Layer 23 of a small transformer language model trained on English Wikipedia (26 layers, counted from 0, width 96).
In attention head 0, each number of a token's query is one row of weights dot the token's vector x. The head spreads its attention over the tokens so far by the softmax of query dot key.

Query weights of the head. A number n stands for n times 0.00086.
q0: -64 95 -71 -41 33 1 -49 31 -31 -21 46 -195 105 -26 -33 -80 -20 39 87 -51 94 -39 39 -40 -2 -5 -44 -30 -78 88 10 25 -7 15 -52 97 47 -79 -88 -158 54 44 141 11 22 78 48 33 -99 30 -137 -81 214 106 -17 -125 6 -3 3 18 19 -57 -73 76 -25 -78 41 -158 -63 -51 -41 13 -25 39 14 68 131 71 56 -37 -69 10 77 150 20 70 103 50 -63 35 69 0 -25 -24 -53 3
q1: 67 -82 -163 109 -19 97 24 15 -88 9 -86 -13 -43 210 -68 113 -120 -197 -47 39 117 -35 42 188 170 -249 -22 37 23 -169 -33 -57 -228 -19 25 166 -16 -49 -57 99 -1 -102 -134 19 42 -14 17 -75 110 22 52 154 -139 -13 0 -90 22 22 -30 35 -155 144 -94 13 254 82 -104 123 -84 104 -26 121 -216 -13 52 -151 -118 -130 65 -133 -61 42 78 -157 -162 -49 163 -47 66 -18 60 -46 -107 18 -136 -37
q2: -109 -258 46 229 5 -139 186 -178 -107 96 -107 94 -69 -48 -144 -101 -11 -147 -162 121 -22 -64 -10 86 28 -389 30 -97 105 67 24 -103 8 36 13 -20 -19 7 102 56 -105 -178 -231 103 -65 113 -33 -118 65 100 -39 24 -29 -193 -77 84 32 -38 98 39 -134 -168 106 -42 96 -70 -56 171 157 69 137 -4 -1 -120 101 1 -148 -133 155 81 118 92 -27 -17 108 -8 -64 84 32 8 -74 -27 -6 -20 135 -47
q3: 109 -172 157 80 -17 -105 349 68 104 -113 27 -82 -45 150 -98 -6 -95 13 -89 79 -107 42 7 67 -9 -155 -93 -279 23 23 150 -213 -85 -229 257 -66 48 7 -250 -125 82 -58 -38 -255 122 68 -4 -79 0 19 73 101 180 -142 -3 42 11 -24 -163 -59 -316 78 -1 -38 -16 275 -96 278 251 89 151 69 6 -151 87 -169 238 145 -38 138 79 -229 157 -175 -38 -146 107 -103 60 93 146 -2 75 -203 36 60
q4: 94 -95 70 174 -142 -15 -25 -84 -169 50 -67 160 130 -114 -3 273 -91 -134 -202 178 -193 18 -69 42 -75 -256 83 129 186 -197 144 -100 -47 -6 177 -15 128 -118 -156 293 -116 -127 -117 472 -77 90 -24 -257 240 80 -4 289 -47 -148 18 -91 -166 78 -64 9 -201 -105 65 -25 103 166 14 31 247 230 31 208 74 46 -10 -132 -22 -182 87 17 24 -32 10 -32 -67 -57 -59 -161 108 88 79 24 -16 78 126 131
q5: 134 -72 -106 205 20 -3 247 42 19 79 -131 157 -247 -19 -95 -103 -120 -129 -121 -149 85 -42 165 67 286 -33 -52 52 -67 -115 -48 208 -140 -200 55 -225 1 83 138 75 -130 -23 53 52 238 -128 -14 -167 168 -94 159 -10 -4 -95 -51 -137 -99 80 61 -77 -144 6 -137 -25 222 72 -206 -2 -3 47 239 -66 205 115 94 2 -211 -54 75 -4 82 218 51 -200 -71 35 6 -44 135 184 -48 48 -99 -182 17 -23
q6: -124 -160 -15 -197 95 54 112 -112 0 126 -209 171 -95 129 1 -70 -101 -61 33 1 -52 51 88 25 0 69 119 80 78 23 -138 110 -100 5 254 70 -96 88 93 180 -46 -133 -115 125 -35 37 65 -196 100 -177 -43 146 18 -104 -73 135 128 -9 231 -156 -30 124 -112 -157 47 -31 28 178 184 -115 82 -70 170 -54 124 31 -245 79 67 -208 225 -10 44 59 -62 15 -141 167 110 148 148 92 136 26 -10 -111
q7: -39 -195 -210 -5 -91 -161 79 -10 -227 185 56 -7 -187 -6 -85 126 11 49 -98 -27 -52 -125 71 53 -79 -33 29 172 -76 -24 151 -21 40 101 231 165 121 179 -139 91 177 -52 -102 74 -50 6 -39 -25 40 -39 -236 -166 276 -204 0 -73 -92 110 -65 -211 -207 -11 44 101 -207 -133 -65 -3 -3 -50 239 97 -17 -6 -60 -162 -78 230 130 -46 -105 43 73 58 42 -127 -64 90 215 164 -51 27 -2 -11 21 -153
q8: -91 216 -100 51 78 157 103 109 -142 -182 185 -180 83 -5 -45 -212 13 -236 100 33 7 107 -49 2 58 56 32 387 -89 3 43 128 -22 8 111 -159 34 22 -137 47 -56 173 78 -58 -340 156 -227 -41 -242 165 123 234 11 224 85 -118 210 -1 128 -32 29 189 -42 112 -69 35 11 5 -123 39 203 -84 -54 -44 -115 60 -38 172 -83 78 37 97 -135 -103 82 -16 157 49 77 -63 -215 92 187 79 62 -17
q9: -108 -45 -125 -111 117 126 59 2 -82 1 182 -85 79 -39 101 70 -226 -44 154 -110 -216 30 2 52 25 64 271 305 82 17 -6 -80 181 -35 -51 -105 115 94 -336 -199 -217 9 139 41 24 19 -93 173 -275 -85 -110 13 268 271 -197 -144 -69 -94 180 128 48 116 102 -5 -127 -235 -7 -150 4 -38 -229 -135 -185 -80 -46 80 29 85 -209 11 25 -101 102 54 -258 103 242 -114 216 252 1 5 -113 125 80 135
q10: 143 192 32 -33 78 121 145 210 87 -39 -48 7 -1 -72 158 -238 -141 169 105 14 39 42 -54 50 77 67 -28 64 -25 228 -101 170 6 -70 -76 -48 186 -184 -110 177 58 89 -35 -241 -108 -132 -105 75 -110 138 87 -107 168 -83 -186 -307 -99 51 3 -192 96 -28 70 -143 -18 -149 -133 -118 -97 81 -81 93 223 -49 -146 13 69 129 -65 -117 -127 -195 -86 41 -231 29 215 184 83 -218 -190 327 13 216 191 148
q11: -111 -95 -87 126 246 13 -210 -205 86 38 -69 -5 -124 100 -59 -309 1 -8 79 -5 14 17 75 102 156 -156 -119 -185 -112 -29 -170 49 -188 -66 41 -3 203 -51 -33 -195 -98 270 305 -106 290 -5 -84 -216 36 7 -207 15 118 -239 127 114 70 85 22 59 -42 -74 -171 132 131 14 164 209 84 108 52 178 -214 -72 -62 43 11 -45 -62 -257 197 100 5 -31 131 22 34 -48 -136 -5 -27 86 -134 -82 -232 8
q12: -7 162 -152 -232 112 -169 -98 33 -140 -116 -183 126 -154 97 -73 -86 -278 -75 83 82 12 -227 31 -63 355 33 -117 -15 -239 65 36 -58 7 -179 -235 -101 -53 270 -91 139 135 -19 34 83 -196 -127 216 86 3 -87 144 -152 40 97 -219 -142 -170 219 52 132 342 112 -5 -3 206 37 -55 -17 -116 -176 -44 -142 92 251 239 142 -218 -165 97 -196 147 105 55 -59 24 -239 -185 7 -260 -193 108 26 293 -178 -87 68
q13: 12 128 -69 -9 -190 182 -11 339 8 12 -229 -148 208 -69 153 55 27 -45 110 -233 103 -172 -125 195 -95 60 -83 -118 13 -33 -225 54 -34 162 58 224 -140 -233 -205 165 21 -3 62 -43 -43 -113 152 77 -23 -252 -1 -347 151 104 210 71 78 109 -1 94 343 231 273 -216 -257 -166 211 52 219 -173 -5 -128 183 59 -75 44 -82 -181 -157 -22 -178 93 91 35 103 206 -24 -100 -5 45 191 -112 -160 -25 167 15
q14: 73 -17 168 139 -64 10 -2 -168 170 164 25 69 -30 46 -54 91 -54 -21 -235 282 -61 27 -187 204 64 -91 -39 117 -36 11 60 35 -263 39 -72 50 63 -260 -119 38 148 -329 -161 -66 -83 -40 -126 334 -18 -132 200 147 -388 -97 -263 -146 -3 -15 137 -54 159 -107 -65 16 71 -34 192 66 123 -128 60 151 -165 70 -118 -114 62 106 38 -280 -76 28 39 -149 -127 83 -265 -167 105 74 123 -131 -32 -1 61 -7
q15: 133 -227 -226 167 365 164 -186 -76 193 -354 30 195 169 22 117 108 -46 -240 -85 3 -87 63 42 84 106 -41 -50 124 225 -207 23 -23 213 -60 -163 39 -47 -127 278 63 -228 -77 -156 -123 -3 -88 -9 76 109 -64 -53 -202 -159 -103 171 121 -120 -100 -88 65 -4 97 265 122 -253 46 -192 -93 -177 175 -28 -65 -169 199 16 49 -191 -23 -209 22 -234 -73 184 25 203 -108 90 59 46 51 -39 -268 -36 80 -19 -74
q16: -65 -7 -46 -99 -62 -94 -34 -4 -18 43 -18 -19 -23 14 1 66 26 117 91 1 37 -11 22 -8 -1 66 -139 -82 -1 -35 47 -77 3 -61 -67 58 -64 -38 -102 -39 152 24 -2 -35 45 -129 -74 84 -41 25 -16 -45 143 15 13 -15 -59 55 -98 48 -74 -74 103 144 -32 -91 -63 -39 13 48 -47 63 -80 131 2 18 81 11 37 70 -136 31 52 45 49 -45 38 61 7 -19 84 72 29 -39 -77 17
q17: 2 -27 -76 -107 -142 52 -313 29 121 -87 -19 10 1 16 40 9 -132 144 219 20 35 58 -149 -134 -21 31 20 47 -199 -80 -17 155 -158 8 18 66 35 -61 -18 -59 163 66 78 -7 71 -43 -38 129 -125 52 -130 54 -66 46 54 -119 -82 -222 180 -133 158 227 96 49 57 53 101 -203 -46 -166 -127 -22 -36 68 -79 7 45 119 -163 36 -150 -164 138 32 11 -73 75 159 -73 -88 -99 145 176 93 -200 -65
q18: 150 -186 -20 89 19 -43 67 -139 -127 -117 -61 97 24 -5 68 -199 -145 -42 -231 84 -75 53 -155 -143 23 -8 52 42 156 -28 54 66 -45 13 174 -185 93 1 42 -5 -178 -42 -86 45 84 25 -94 -59 41 -99 -82 104 -84 -122 -3 -93 1 -129 31 -159 -163 13 -93 -114 149 260 -67 99 177 67 151 62 104 85 -47 -30 -31 -73 -83 7 325 -38 -168 -142 25 3 -216 -27 55 79 -185 -25 -68 -78 -33 -103
q19: 174 145 -34 -305 -2 -20 74 67 243 128 -218 -55 -129 183 -216 -72 32 -27 -143 162 94 58 157 51 -88 -90 97 104 228 -226 263 -54 66 -70 261 -39 184 101 89 155 -140 113 -139 123 -67 234 21 -5 132 93 -101 113 -200 -113 30 -76 -2 -174 -119 -86 -34 57 -120 -9 -78 -127 -177 170 30 64 -99 68 56 -113 54 -106 -211 30 232 47 -210 -100 -76 210 212 -201 -240 46 191 141 -73 44 14 76 141 7
q20: 44 -69 -156 -48 54 -85 24 -157 -24 -11 -164 95 -27 -72 -123 -9 -88 -106 -261 38 -42 172 10 164 74 40 -106 112 6 10 -2 112 -258 -41 -12 186 -25 4 221 35 -48 -128 -82 97 17 37 -3 -24 -12 -115 28 71 80 92 -61 -32 26 166 13 -199 96 76 -185 164 -155 -1 -78 85 14 15 -160 -98 9 -5 170 -164 -94 -30 -50 137 228 -126 -20 -30 -150 115 30 -29 165 -78 -38 182 -22 53 -11 -79
q21: -79 15 -6 -266 77 75 5 58 -212 -70 85 -60 -47 144 159 -114 -50 130 153 -111 -136 -36 82 -7 101 4 104 -35 -270 43 -187 7 208 50 11 276 28 13 8 -191 79 -35 182 -149 4 -97 -136 -97 -21 166 -172 -106 175 -120 -116 116 95 -62 66 344 81 -49 -48 -219 12 65 180 85 -123 82 75 -205 -25 -104 -45 79 99 83 1 25 69 -14 67 -45 17 -142 -37 -131 -124 83 -36 95 -254 106 -271 79
q22: -32 180 88 -153 60 41 -151 10 -141 -77 -30 115 230 -132 65 246 202 73 -51 -43 12 -198 -166 -109 64 212 119 -146 33 161 -102 -104 -137 323 -146 17 285 40 60 32 -95 159 136 -113 105 60 63 -15 -42 -262 -125 -81 -59 -24 -71 29 141 -175 -30 -101 -30 3 47 -34 -29 -270 -99 -89 -2 -145 71 -36 36 -12 -153 38 135 76 -231 -34 -15 -22 -99 -45 -108 11 75 338 27 4 24 -36 71 65 -156 87
q23: 55 -220 197 -11 -148 -22 51 -267 -59 194 -45 -126 -152 103 9 9 9 24 -128 -87 -63 8 160 86 -104 10 25 -211 75 173 -72 -299 122 -124 -230 -11 36 259 9 -118 45 -158 24 51 248 33 -16 -43 122 -82 -40 172 -93 -119 -157 134 79 112 23 -49 -16 -268 78 16 105 75 -180 141 -134 97 -6 19 -71 -68 -9 -82 101 -22 76 -141 19 23 -99 -59 -165 -80 -144 37 126 -34 62 15 -159 62 136 -46
q24: -43 -63 40 2 -98 -5 1 -10 68 -205 74 -116 14 -18 93 116 -162 -91 57 -70 -89 145 -74 126 -99 -8 36 98 -221 -126 -167 147 205 -19 -64 95 -111 257 -94 -99 148 37 -107 -18 -211 -211 31 126 42 150 -231 -58 278 -20 130 9 -133 176 -284 99 123 232 174 37 -218 -196 258 -165 -158 -42 -2 -27 145 10 -15 120 -9 2 -165 122 125 70 139 43 36 -60 302 -7 -70 -51 144 -189 -122 -119 65 -53
q25: 85 6 130 -28 -46 43 3 -138 129 -296 -76 78 172 41 91 -118 -42 -99 -438 2 -203 159 -148 -29 37 -64 -53 172 120 -195 -53 -128 13 0 129 -101 266 10 57 160 -62 123 -205 -103 -380 157 -139 -195 107 -111 -60 243 -68 21 -3 -174 122 -11 -101 -146 -41 22 -169 78 190 283 -127 275 -68 75 304 -57 274 -135 -79 -11 -166 134 32 1 93 218 -95 -195 -231 82 -113 -129 43 151 -139 -4 -93 3 -81 47
q26: 92 -219 60 161 -161 -55 113 -22 281 25 -47 176 -51 101 -9 -173 202 33 144 438 58 20 33 77 47 30 -66 174 -115 376 -315 203 -54 -104 -226 -14 -238 206 101 105 -31 230 192 164 94 95 -89 27 21 90 -124 -117 -158 -220 182 -7 147 80 30 -146 34 -77 -41 -148 101 -293 40 109 78 -136 213 28 72 16 -61 84 -65 47 -162 -180 208 83 -5 -105 262 -181 59 15 -102 -158 154 -78 120 -72 32 70
q27: -131 -126 -19 105 3 203 221 94 143 142 -204 244 16 -143 263 -15 -58 -62 -29 -285 -110 -146 -74 -136 -42 65 174 -52 30 -93 84 33 -17 198 3 -358 -53 239 80 126 -9 -90 114 218 1 -179 114 -237 239 -53 27 -46 183 55 108 153 181 -68 129 146 261 -118 215 -366 197 88 28 -168 -89 -48 -15 -69 262 82 477 -117 -21 -47 6 150 6 45 -128 107 -309 -98 -225 -210 308 -45 140 11 -364 31 100 -212
q28: -112 46 3 189 104 -210 120 29 22 -260 -139 -13 -221 -152 37 -24 169 21 -81 205 -116 -151 106 25 217 -104 68 12 -1 66 -14 68 -45 105 -18 -25 -15 86 -160 116 -57 -50 48 56 9 -257 46 -141 -127 43 2 -67 45 -143 -18 18 -91 -35 -51 -415 -49 71 -153 -184 -68 285 -87 -45 195 22 62 -34 -3 55 -33 25 -106 -263 90 -43 -180 37 -78 -16 124 -165 -106 -46 -57 13 -42 -118 228 40 -93 -33
q29: 41 45 108 -54 -5 28 129 134 -286 -66 -173 -53 139 -34 -321 -23 -122 95 -8 -247 -12 191 -101 285 142 405 278 29 -100 -176 -19 59 129 75 -92 87 -165 -119 152 -194 200 -125 -79 99 -130 -162 82 -108 -148 -138 137 212 -37 106 -11 -98 80 -94 10 71 -49 -30 253 -22 -83 63 -41 66 -180 117 -43 -122 -10 -58 244 35 65 -46 -102 7 -68 -108 62 -252 156 -94 78 -120 -92 -126 -99 -124 69 24 96 21
q30: 76 55 -55 -23 61 -64 331 239 97 173 176 115 15 -63 122 -241 249 -55 -76 132 31 -148 11 -32 22 12 115 -76 -170 -144 -238 76 -179 -1 156 76 48 57 143 -124 26 -33 122 -185 -48 -91 -10 209 -5 -338 -137 150 -39 138 81 49 22 -181 61 -312 -43 -68 206 94 -152 -60 155 -114 -18 155 19 106 77 -278 58 -75 133 -99 21 103 -87 -146 194 130 165 -115 99 51 -98 71 149 -129 22 61 9 118
q31: 196 146 64 81 -135 -19 -18 -100 -255 -107 171 206 85 -134 11 151 -23 -2 145 -38 -30 -246 217 -91 -50 -192 -32 182 -78 -60 40 -54 234 15 79 125 117 117 -51 -158 190 -15 321 -19 20 -45 -59 87 -8 142 -81 -97 -28 64 -13 -109 -79 35 116 137 62 -165 191 110 -216 131 -3 245 -250 154 26 -339 -186 -117 -151 -13 -31 43 120 -11 45 -76 235 -307 -160 -139 -8 228 -28 63 76 -68 -9 -37 -139 -37

Each question shows a short text with each token's key, already scaled and adjusted for position as the last token sees it. A number n stands for n times 0.0032.

Then comes the last token's vector x. A number n stands for n times 0.01.

0 " The": 106 -65 96 83 113 75 65 54 -159 334 202 103 79 191 -148 1 -177 53 -64 -41 29 -71 -127 127 -227 73 32 -244 14 20 63 13
1 " g": 303 -81 146 134 135 -22 64 86 -159 241 134 24 45 177 -185 24 -18 -22 -86 60 -2 -128 -83 104 -169 14 -49 -262 -13 95 90 67
2 "en": 270 -56 250 106 130 87 46 176 -244 410 203 30 74 181 -300 17 350 -100 -43 64 -19 -202 -89 -38 -133 -52 -11 -243 -33 101 61 115
3 "er": -102 -28 164 20 96 29 88 173 -255 284 166 49 122 96 -249 -21 274 -139 103 25 -6 -220 -34 56 -84 -82 -84 -143 34 -74 -27 117
4 "ic": -376 46 81 55 107 -28 -7 170 -116 318 156 117 104 128 -245 -81 45 -9 155 66 70 -56 -98 20 -37 57 -4 -170 -30 2 20 182
5 " n": -258 155 101 23 154 124 101 76 -248 296 153 155 36 193 -208 -17 -275 -55 95 32 37 -135 1 -11 -115 -45 -3 -266 -30 79 10 55
6 "ame": 94 107 29 -80 139 32 89 156 -157 285 215 44 157 165 -227 -28 -315 -59 207 56 22 -133 -98 150 -154 8 -13 -229 -57 21 9 22
x: 119 -28 -100 56 46 -204 -16 -51 148 44 -8 -158 -3 12 15 -1 -68 24 -210 -64 5 -201 23 -12 105 -89 136 -183 118 -6 -127 53 -63 90 -4 -80 -96 13 62 28 -35 -57 56 39 48 12 -137 -3 48 47 33 32 59 -15 -1 -136 253 133 64 124 -142 -132 -63 134 116 -11 -169 48 9 134 65 -94 -39 16 -46 -292 84 112 50 -31 65 74 22 18 1 -65 -182 -69 161 273 19 -92 28 -24 -32 -180
Which token does the last token look at most, and with what share of its attention? 3 "er", with about 40%

0 "or": 106 -51 85 69 86 63 53 61 -169 358 202 95 96 180 -129 23 -181 32 -71 -34 13 -58 -136 113 -227 90 31 -219 6 -4 85 14
1 "ig": 371 -81 220 55 180 79 -98 119 -225 397 200 48 78 224 -274 45 -15 -83 -15 -12 -8 -7 -116 111 -158 76 24 -246 -70 39 41 102
2 "in": 217 -81 195 59 146 38 18 147 -184 408 167 39 137 207 -246 -2 314 -70 14 46 41 -70 -140 96 -143 3 16 -214 -80 -18 -7 116
3 "al": -153 -47 76 121 96 -34 50 146 -77 321 122 60 114 83 -216 -37 274 -72 67 59 104 -51 -112 89 -122 -24 -16 -186 -69 15 -6 97
4 " l": -338 59 98 20 143 43 36 77 -224 287 128 87 63 208 -192 69 68 -89 103 7 25 -123 -161 118 -105 6 1 -203 -65 -19 81 82
5 "an": -258 160 42 22 115 48 24 154 -253 402 112 82 131 255 -155 -30 -231 21 135 58 -71 -81 -87 45 -81 7 33 -119 -99 63 1 134
6 "g": 55 93 -2 27 141 3 -8 160 -183 299 84 67 78 210 -243 -3 -331 119 224 88 34 -70 -28 -38 -121 1 16 -131 -84 85 33 110
x: 74 -22 -134 233 29 152 91 -159 -7 38 1 -208 101 -59 11 -20 -45 -50 -21 34 -52 -86 40 -179 9 -149 20 18 139 -156 42 -62 134 -57 100 -125 45 -117 -45 58 -177 46 -22 -41 118 184 46 109 204 35 -25 25 131 -13 -31 -69 225 178 146 39 123 -104 19 38 -10 63 -83 135 161 27 -53 -117 49 -39 14 -48 -96 30 -70 -162 39 45 -80 110 2 -101 -253 73 -129 31 -79 167 -50 26 -28 -4
Which token does the last token look at most? 4 " l"

0 "8": 114 -64 92 48 79 57 45 79 -154 372 178 105 104 173 -140 29 -186 33 -84 -18 43 -37 -147 123 -215 85 44 -225 -11 -18 80 -3
1 "8": 218 -71 113 50 74 59 49 77 -152 372 178 106 104 173 -140 29 -4 -6 -52 -9 51 -33 -145 124 -217 87 44 -224 -11 -18 80 -3
2 ".": 104 -42 101 47 56 51 54 98 -149 348 142 42 135 141 -90 15 150 -68 -24 -31 -1 -3 -153 108 -157 101 14 -162 -14 9 57 -6
3 " N": -123 51 181 66 100 103 51 143 -270 320 152 96 118 185 -196 -60 334 -119 32 54 -49 -191 -103 -15 -142 19 43 -280 -19 39 -21 72
4 "or": -344 36 88 123 60 140 129 129 -267 300 200 2 142 160 -234 14 75 -121 91 101 -30 -240 -29 45 -211 -50 -40 -272 -46 46 32 80
5 "ri": -219 143 23 20 141 57 107 108 -137 289 298 73 86 165 -281 -98 -274 -140 143 61 25 -99 -127 77 -129 -21 40 -202 -62 173 -71 121
6 "e": 128 146 -6 -45 108 50 41 120 -114 274 153 54 90 215 -258 -72 -313 5 139 24 95 -39 -70 105 -66 35 -3 -185 -7 109 -27 132
x: -88 -112 -109 -56 129 82 193 -48 -29 115 -95 -130 -70 -40 -28 37 -50 -48 -138 95 -53 -55 169 -94 28 -138 178 -71 -160 102 2 10 -79 33 14 -236 89 21 -165 90 12 24 50 22 -57 38 -114 86 204 -221 64 139 -17 -63 -53 -18 200 113 -136 133 45 -106 87 55 -15 -38 36 72 -130 194 -38 21 -83 -9 7 -234 25 77 39 -16 -23 73 62 -11 -94 29 25 -44 103 266 19 -17 47 -36 -144 -111
Which token does the last token look at most? 2 "."

0 " m": 93 -59 100 59 92 60 47 55 -162 350 194 115 94 168 -126 26 -189 38 -84 -26 8 -66 -146 109 -220 79 26 -229 -1 -3 75 3
1 "is": 352 -28 261 31 165 128 62 102 -203 320 182 163 50 248 -250 -62 -82 -134 -6 -18 -70 -132 -108 26 -125 -55 29 -223 3 111 15 133
2 "id": 238 -60 147 65 197 49 27 141 -172 323 233 63 95 217 -219 -16 292 -125 83 29 8 -73 -128 25 -85 -65 12 -185 -119 49 -116 27
3 "ent": -146 -20 183 59 141 4 26 107 -124 238 183 44 71 157 -260 11 255 -51 53 45 39 -48 -16 34 -111 10 24 -90 -59 -86 18 127
4 "if": -329 110 146 7 107 44 -5 218 -277 348 202 108 47 163 -295 23 59 -63 204 82 -4 -65 -61 -15 -194 -36 20 -184 -4 -30 -62 67
5 "i": -157 130 73 -25 115 31 45 76 -116 274 87 54 80 192 -211 -20 -199 -25 141 -26 92 23 -143 45 -102 11 20 -122 -3 -35 -48 98
6 "ed": 84 72 8 42 110 -11 130 109 -144 263 92 91 128 83 -224 -36 -213 18 112 17 59 -49 -144 102 -106 1 8 -158 -13 -28 -42 83
x: 31 -178 25 -32 -135 -99 152 24 52 230 76 -209 38 32 55 -25 53 -136 -160 -116 51 -139 -90 32 155 -152 153 -3 117 -130 -202 -74 94 -25 32 -36 138 16 -77 51 -58 5 114 9 133 15 60 -81 10 -20 62 69 191 -63 86 -47 -5 135 67 71 0 -37 -54 -18 -39 13 29 149 30 65 -169 90 -155 -123 39 -250 -39 5 50 54 -2 175 95 2 -39 67 -113 -154 182 190 54 -30 -7 -19 86 -95
Which token does the last token look at most? 1 "is"

0 "s": 106 -54 82 55 85 63 53 55 -157 353 189 104 95 172 -126 21 -182 33 -80 -25 17 -54 -140 118 -225 86 26 -224 -4 3 89 16
1 "ion": 302 -53 179 25 91 14 1 103 -103 390 207 97 79 172 -206 -11 -2 15 -50 42 37 -58 -156 144 -164 80 44 -226 -24 -6 40 40
2 ";": 127 -114 151 13 63 89 41 96 -140 381 182 79 113 147 -169 -23 255 -44 -9 -43 14 -62 -146 127 -170 36 48 -244 7 -2 23 38
3 " T": -150 -24 235 32 147 113 63 124 -250 332 205 117 133 125 -309 54 360 -72 71 21 -68 -157 -166 41 -148 26 26 -304 -47 -10 -26 -29
4 "e": -367 56 108 -63 153 118 91 38 -184 282 221 101 97 216 -195 -69 26 -211 46 16 29 -145 -100 108 -121 -74 0 -272 24 71 -36 109
5 "x": -324 194 -15 31 92 19 55 197 -232 379 234 64 81 235 -281 -32 -318 -100 170 67 17 -127 -149 19 -155 64 -28 -244 -77 170 18 145
6 "as": 132 135 -16 57 34 46 18 149 -149 382 199 49 85 191 -230 -12 -391 -32 142 87 12 -52 -117 85 -95 56 -21 -230 -87 44 -80 87
x: -68 -272 23 35 149 -9 178 -95 26 129 34 -87 -52 -58 -60 -13 -20 -81 13 135 -133 -110 25 78 137 -15 104 -18 100 -16 -164 45 -4 50 -154 70 0 139 -30 5 11 35 59 -65 -29 70 -275 109 71 -92 59 -26 11 64 67 -90 134 -30 139 -77 -126 -198 70 -143 2 80 -47 -79 124 163 -47 -75 18 -24 164 -290 -53 214 10 38 -90 41 -86 -10 -69 -152 -102 -56 24 188 -83 -29 -60 61 1 10
Which token does the last token look at most, and with what share of its attention? 0 "s", with about 30%

0 "us": 112 -60 93 62 84 66 41 53 -169 360 195 100 94 182 -137 20 -190 29 -77 -26 16 -52 -151 119 -228 88 26 -222 -11 1 83 22
1 "in": 376 -101 134 90 115 69 61 95 -209 403 184 66 137 256 -231 6 -3 -74 -62 -4 30 -76 -208 131 -181 -13 5 -190 -108 23 18 159
2 "ess": 195 -72 173 75 156 -14 56 123 -144 361 164 23 115 182 -224 -27 289 -75 37 45 61 -28 -130 121 -176 -5 -21 -235 -77 47 14 97
3 ".": -66 -21 92 56 71 51 74 67 -143 343 172 56 112 164 -101 6 172 -75 14 -3 4 -23 -154 104 -192 110 13 -176 -2 11 58 1
4 " St": -312 32 121 131 143 91 70 63 -248 281 101 61 141 144 -212 3 74 -133 122 68 -29 -108 -145 -3 -113 24 22 -255 -68 28 -40 139
5 "art": -239 76 108 -31 95 45 94 101 -115 270 118 -13 92 224 -256 -18 -257 -76 144 63 65 -150 -127 104 -198 34 -17 -253 -95 28 3 115
6 "ed": 48 79 -21 35 83 1 116 152 -123 227 38 60 87 103 -145 -26 -201 5 62 27 52 -98 -99 63 -142 16 7 -220 -73 13 -104 68
x: 110 -173 -66 -41 -8 69 132 9 150 207 -17 32 104 69 24 64 -69 -119 13 110 90 -251 -98 113 50 -161 -35 62 95 1 -105 -4 -15 74 82 43 98 23 84 26 23 -1 91 92 168 26 27 -42 44 -97 72 16 42 -88 -115 216 -167 -3 68 17 133 -1 -32 1 151 -45 -54 27 95 64 -45 34 -162 -1 25 -257 -104 -75 -9 228 -64 98 34 -29 -111 -77 50 -92 114 273 58 -217 43 -1 -59 -106
Which token does the last token look at most, and with what share of its attention? 4 " St", with about 60%

0 "oc": 109 -47 94 62 92 70 44 65 -157 360 187 95 89 179 -136 21 -183 22 -83 -35 13 -42 -138 114 -219 89 34 -217 6 1 84 34
1 "i": 352 -92 213 10 129 68 19 107 -192 329 157 124 94 210 -283 -12 23 -45 -43 61 -29 -54 -86 79 -108 17 16 -192 -42 14 25 107
2 "ation": 157 -66 199 19 94 3 35 99 -98 349 173 104 90 169 -214 -18 244 -36 5 78 19 -46 -130 134 -158 61 22 -207 -32 -11 35 63
3 "'s": -117 -42 122 120 145 62 89 104 -145 336 173 96 96 188 -247 -43 254 -94 63 8 113 -75 -117 139 -196 15 19 -277 48 61 -5 46
4 " an": -304 50 119 103 154 97 99 82 -199 304 195 85 60 198 -206 7 104 -67 120 88 30 -125 -63 105 -128 -22 -13 -252 -19 54 41 95
5 "n": -248 83 95 15 112 6 22 72 -243 295 208 139 88 173 -164 -52 -215 -17 165 73 4 -106 -9 -19 -169 -11 78 -145 -69 3 6 31
6 "u": 104 150 -18 -22 153 87 38 153 -169 206 185 82 128 220 -221 13 -280 24 98 62 -37 -118 -91 -39 -101 -10 25 -106 -15 -97 -55 88
x: 16 -19 20 90 91 -13 247 -134 -89 -51 -166 -164 34 224 101 -10 -184 -49 -110 54 -23 134 41 52 182 123 162 -131 136 39 -3 -180 49 -102 28 -67 18 -73 34 -85 0 -32 -47 -24 -57 127 -128 145 7 -181 2 -32 47 -45 21 -67 -136 32 -64 124 110 -215 36 9 22 -139 -110 -41 -40 92 22 81 -13 -77 127 9 147 -127 -120 -188 -27 -65 31 46 45 68 -118 -174 -113 12 -70 14 50 169 -46 -118
Which two tokens does the last token look at most, in order? 3 "'s", 4 " an"

0 "p": 108 -60 92 59 94 69 50 57 -159 354 200 111 101 182 -136 35 -192 41 -87 -27 25 -64 -131 110 -232 82 33 -234 5 -5 85 20
1 "us": 387 -107 217 29 116 73 -19 46 -187 400 200 141 109 217 -251 -19 -15 -92 -14 -20 -16 -58 -119 77 -130 26 49 -233 -52 31 -48 99
2 " of": 126 -68 108 115 120 43 113 77 -122 343 231 101 96 187 -191 -18 195 -68 2 -28 95 -63 -139 131 -175 25 58 -191 -57 7 25 17
3 " W": -164 -54 166 99 206 70 64 126 -249 296 120 109 141 198 -234 -46 304 -78 62 -8 -115 -143 -160 38 -143 24 72 -257 -39 -13 12 49
4 "est": -404 54 139 83 79 163 124 173 -175 255 207 29 111 269 -249 -28 112 -137 135 94 13 -190 -114 56 -184 -51 -18 -286 -143 114 -4 96
5 " T": -225 34 129 45 134 90 65 162 -217 271 207 102 87 120 -278 50 -286 -28 186 61 -66 -129 -111 -17 -170 -5 6 -222 -142 11 -42 -19
6 "e": 145 209 65 -76 119 118 77 30 -169 236 212 96 83 234 -177 -68 -327 -29 91 10 70 -126 -91 84 -118 -86 -40 -216 -25 74 -38 107
x: 45 -52 -48 8 49 64 120 -115 51 -68 -61 -73 31 31 -41 125 -32 -96 -86 -66 38 69 201 -87 92 41 40 -116 33 202 5 240 147 -19 51 -160 79 -52 -204 23 -3 -124 -49 106 -84 62 -94 81 22 -208 -65 110 -99 -108 -155 -48 101 211 27 141 65 117 160 129 81 -58 -6 47 -68 221 -76 -77 -68 52 45 -96 55 18 -133 40 -156 44 46 15 -84 14 58 -122 -25 229 10 173 50 145 -20 -61
Which token does the last token look at most, and with what share of its attention? 2 " of", with about 30%